Layer 9 of a small transformer language model trained on English Wikipedia (18 layers, counted from 0, width 128).
A neuron's activation on a vector x is squared ReLU(weights . x), where the dot is the dot product.
The model reads these tokens: " se" "ason" "," " it" " c" "ame"

The vector x that enters this layer's MLP at each token. A number n stands for (n - 500) times 0.0082.
0 " se": 558,605,438,280,407,439,478,459,469,630,508,430,579,488,474,475,439,518,608,557,637,601,570,542,604,289,359,702,674,476,536,494,519,525,523,520,529,460,412,663,817,468,793,554,556,564,404,663,507,618,564,469,374,466,558,439,447,637,265,479,412,390,620,521,601,506,674,505,549,508,436,542,479,570,462,496,407,485,476,506,471,560,315,363,359,495,528,392,389,488,209,588,402,441,545,583,878,503,555,524,556,475,443,396,593,343,386,567,395,378,428,428,395,527,457,596,478,725,461,381,375,580,660,390,451,502,744,374
1 "ason": 713,579,282,200,398,559,454,518,405,536,559,413,486,532,449,503,398,466,518,513,691,543,715,515,528,506,428,707,550,584,546,497,470,581,520,575,628,488,322,402,784,517,733,487,468,559,362,500,590,684,469,452,421,439,468,560,411,661,395,541,522,399,552,532,487,535,769,561,635,466,468,505,633,556,490,458,553,460,411,556,480,539,462,377,287,496,558,309,609,451,301,529,440,486,500,627,803,621,560,551,408,567,469,285,647,334,370,719,484,376,354,479,402,553,498,591,363,578,313,394,392,577,619,409,365,509,628,308
2 ",": 614,653,397,361,459,579,466,436,407,534,470,498,534,547,355,470,470,457,539,539,571,677,638,591,480,390,383,673,629,653,616,450,579,480,495,546,568,470,422,644,933,477,763,561,462,642,311,566,502,668,556,464,495,566,551,468,447,651,324,551,331,371,546,579,460,378,722,617,530,557,385,594,680,562,530,458,488,472,367,582,456,463,409,368,402,442,475,429,457,411,311,546,412,367,463,542,784,602,538,538,530,437,451,354,568,398,305,553,471,278,424,519,442,460,516,603,422,655,374,369,451,560,546,416,379,506,735,466
3 " it": 612,558,489,404,542,505,523,409,454,483,488,437,484,546,396,485,428,461,579,563,747,605,623,566,609,404,356,573,772,541,472,550,547,512,353,403,634,444,459,602,976,626,733,441,541,591,451,511,547,562,565,458,493,516,487,551,478,626,451,440,433,404,580,645,467,456,637,478,603,494,545,554,565,544,404,415,442,527,324,561,453,464,390,327,253,445,578,495,474,461,430,471,431,512,437,480,642,531,535,556,374,429,426,330,653,364,353,704,452,270,527,531,392,530,324,680,501,680,336,313,370,637,711,457,385,469,634,421
4 " c": 600,530,383,416,454,518,392,389,422,511,588,538,624,418,363,526,526,526,534,535,654,553,691,523,477,413,450,529,633,604,438,375,550,651,475,563,485,421,537,617,926,478,783,480,499,650,461,442,429,683,692,513,476,487,501,554,534,610,466,658,471,490,479,540,493,434,720,424,576,485,507,605,630,586,513,569,445,498,374,498,451,522,373,288,301,495,553,382,388,442,170,579,434,459,440,465,747,528,555,497,550,316,414,398,548,383,406,640,427,318,442,504,385,525,536,642,373,698,250,260,471,652,653,536,406,558,561,319
5 "ame": 546,664,500,353,383,393,628,518,326,441,402,404,543,419,521,529,541,542,521,603,601,637,761,618,543,427,503,461,619,413,613,500,571,526,415,484,599,487,406,507,839,358,865,466,557,504,350,435,490,598,418,500,429,421,527,499,537,609,525,549,449,434,495,538,504,532,709,506,572,379,572,676,645,622,445,512,435,443,445,442,517,487,546,266,412,312,631,460,457,453,306,504,488,429,494,536,664,516,461,506,557,401,392,150,640,350,383,826,578,354,380,524,312,498,548,527,586,673,407,393,421,626,613,562,380,508,545,392

Each question shows the input weights of one neuron of the MLP. A number n stands for (n - 500) times 0.0022.

n350: 443,481,569,470,403,664,450,511,388,544,340,300,500,500,563,457,368,516,524,548,527,536,374,593,425,157,363,552,510,510,567,362,467,543,349,434,605,705,652,505,467,545,463,557,461,526,582,494,657,569,625,456,427,422,574,503,336,479,420,578,484,435,487,569,415,530,373,486,398,601,442,369,551,506,608,532,532,681,545,497,532,373,633,543,590,626,376,473,426,573,505,566,730,492,484,525,515,577,500,500,574,475,391,662,600,443,550,521,590,559,411,527,445,601,487,396,459,410,581,634,375,503,508,546,516,540,482,433
On which token does it fire most? 0 " se"

n8: 435,550,604,376,428,530,546,573,485,621,590,488,576,665,538,458,537,515,475,345,597,614,509,454,448,391,303,593,488,519,488,574,543,510,493,416,361,391,485,495,412,424,464,577,417,640,394,430,503,567,368,508,500,477,525,553,428,511,463,435,495,539,450,492,523,447,418,575,636,626,610,510,368,492,523,498,555,450,502,618,515,555,427,572,630,376,411,341,589,352,669,592,495,361,505,599,516,550,582,518,516,433,584,572,638,543,601,487,444,507,540,468,490,515,493,548,657,266,427,505,475,346,490,472,392,629,438,471
On which two tokens does it fire most, strongest first? 1 "ason", 2 ","

n320: 541,687,400,453,366,362,500,526,475,487,588,545,457,460,510,507,604,579,399,475,545,393,528,508,435,595,464,515,612,517,598,497,457,547,410,469,456,490,268,422,356,558,320,590,609,393,456,552,599,412,381,492,562,510,510,482,464,457,554,400,438,450,418,593,582,582,462,393,480,632,521,493,511,542,389,428,372,445,620,605,438,457,566,660,471,435,522,640,582,429,395,360,466,508,647,508,488,488,646,574,443,553,631,644,462,486,426,589,584,553,450,478,600,599,436,452,520,672,420,584,556,594,513,384,520,463,507,466
On which token does it fire most? 1 "ason"

n11: 489,538,541,584,587,514,472,401,598,584,447,516,445,550,519,531,578,517,548,335,637,598,529,558,418,427,512,531,478,518,516,524,625,507,557,580,611,300,685,409,551,386,558,502,451,482,535,406,446,514,422,495,556,478,406,502,476,494,428,420,418,612,538,417,416,360,406,490,455,510,459,448,572,630,568,358,493,417,426,663,516,490,468,505,576,434,541,498,560,438,537,423,737,595,689,567,380,525,364,553,435,559,474,383,521,470,580,450,452,543,455,596,544,421,535,469,603,507,284,467,483,514,400,566,429,438,529,555
On which token does it fire most? 2 ","

n422: 439,497,628,493,371,492,557,440,515,541,402,587,480,578,704,615,339,477,490,572,357,482,437,462,487,500,309,404,488,359,613,459,674,495,610,464,475,526,510,442,552,621,622,477,604,589,411,492,495,390,612,561,484,477,500,521,531,563,567,487,487,572,515,435,497,485,533,367,440,408,508,462,593,630,500,408,394,452,368,584,590,406,483,402,434,505,551,490,579,492,612,356,542,470,643,305,630,424,317,615,469,605,589,461,503,449,461,536,314,604,573,525,672,464,441,564,574,442,566,531,459,464,485,442,563,545,572,482
On which two tokens does it fire most, strongest first? 3 " it", 5 "ame"

n106: 486,393,616,385,530,505,472,578,455,651,333,548,493,488,512,512,523,590,427,361,450,407,481,529,455,519,256,510,493,539,532,419,583,603,500,507,465,442,463,568,577,578,445,373,413,539,519,470,518,440,505,515,500,639,493,412,378,419,571,586,414,561,507,535,564,454,489,463,617,605,411,543,494,403,354,521,488,461,444,450,512,580,591,608,634,443,523,323,544,423,442,454,642,776,449,510,552,518,525,722,455,540,495,444,589,403,414,457,390,530,514,495,580,570,608,405,563,539,561,561,502,477,473,514,565,472,615,579
On which token does it fire most? 2 ","

n68: 333,470,502,430,468,534,478,566,466,429,561,522,484,545,615,441,512,615,489,536,554,532,362,645,619,529,533,566,567,515,589,563,534,477,423,415,442,432,558,493,618,509,320,348,521,565,471,637,507,519,455,482,561,495,419,382,512,506,444,556,385,400,518,477,560,412,592,486,450,605,477,432,494,362,586,511,432,502,478,531,431,621,572,581,634,538,448,436,389,441,469,668,395,493,493,592,509,451,644,514,504,408,433,433,457,526,523,448,576,528,587,662,597,363,462,548,394,409,543,564,479,518,530,377,534,490,478,516
On which two tokens does it fire most, strongest first? 2 ",", 0 " se"

n314: 545,565,370,495,389,480,403,318,465,609,514,416,465,769,423,561,531,420,482,374,590,385,515,393,480,529,446,565,519,689,729,443,686,538,449,616,420,579,401,465,457,329,540,553,416,467,468,552,491,415,419,343,539,602,577,500,603,390,463,602,735,549,523,479,571,571,459,506,500,586,566,485,482,382,503,388,307,427,511,546,483,315,452,532,366,436,587,689,426,318,538,660,485,650,677,714,470,414,652,657,395,486,661,406,523,601,371,361,420,570,544,523,546,521,546,465,488,368,514,411,518,539,503,491,497,509,539,612
On which two tokens does it fire most, strongest first? 1 "ason", 2 ","

n47: 498,488,437,541,465,466,469,426,473,567,397,415,590,574,605,537,555,670,458,621,397,460,466,508,458,488,513,626,437,500,606,505,450,625,564,425,373,600,538,272,525,536,500,581,470,437,481,600,562,384,531,512,418,464,550,405,414,523,614,635,522,588,522,599,668,520,567,393,542,540,434,424,591,663,396,660,453,633,534,505,522,597,529,549,520,368,351,545,475,510,432,445,521,594,602,548,530,407,472,482,505,628,396,425,493,327,495,422,328,637,495,554,522,319,626,550,610,475,458,435,535,502,448,495,488,448,571,392
On which three tokens does it fire most, strongest first? 0 " se", 5 "ame", 1 "ason"

n436: 578,490,507,498,554,652,708,305,641,579,514,559,495,533,515,425,561,441,581,549,438,437,394,416,505,507,433,384,395,418,517,451,383,587,476,434,507,539,574,576,558,513,408,545,544,529,438,571,708,476,492,589,653,472,533,477,616,567,581,383,552,561,483,515,421,492,434,542,396,556,438,532,388,500,580,549,513,505,293,510,359,560,531,557,513,550,543,525,358,553,528,543,355,490,615,475,582,654,567,414,521,597,559,617,528,399,323,414,350,481,495,448,393,462,471,409,518,548,583,310,424,396,528,640,452,474,567,475
On which three tokens does it fire most, strongest first? 0 " se", 3 " it", 2 ","

n200: 423,497,568,589,457,495,393,466,657,513,551,424,548,567,583,445,460,543,435,525,525,533,532,513,629,282,567,558,391,476,402,293,654,438,418,553,473,624,451,525,446,508,500,590,487,382,463,573,484,442,505,465,513,500,640,525,698,616,434,664,443,568,527,510,586,437,502,314,396,540,515,406,509,517,541,500,380,447,544,450,303,550,637,520,509,532,534,450,305,528,519,452,629,575,510,589,409,571,401,546,448,486,542,489,745,364,690,535,513,495,493,455,515,447,554,545,563,394,500,543,467,397,538,408,415,461,529,498
On which token does it fire most, and how strongly? 0 " se", at about 0.15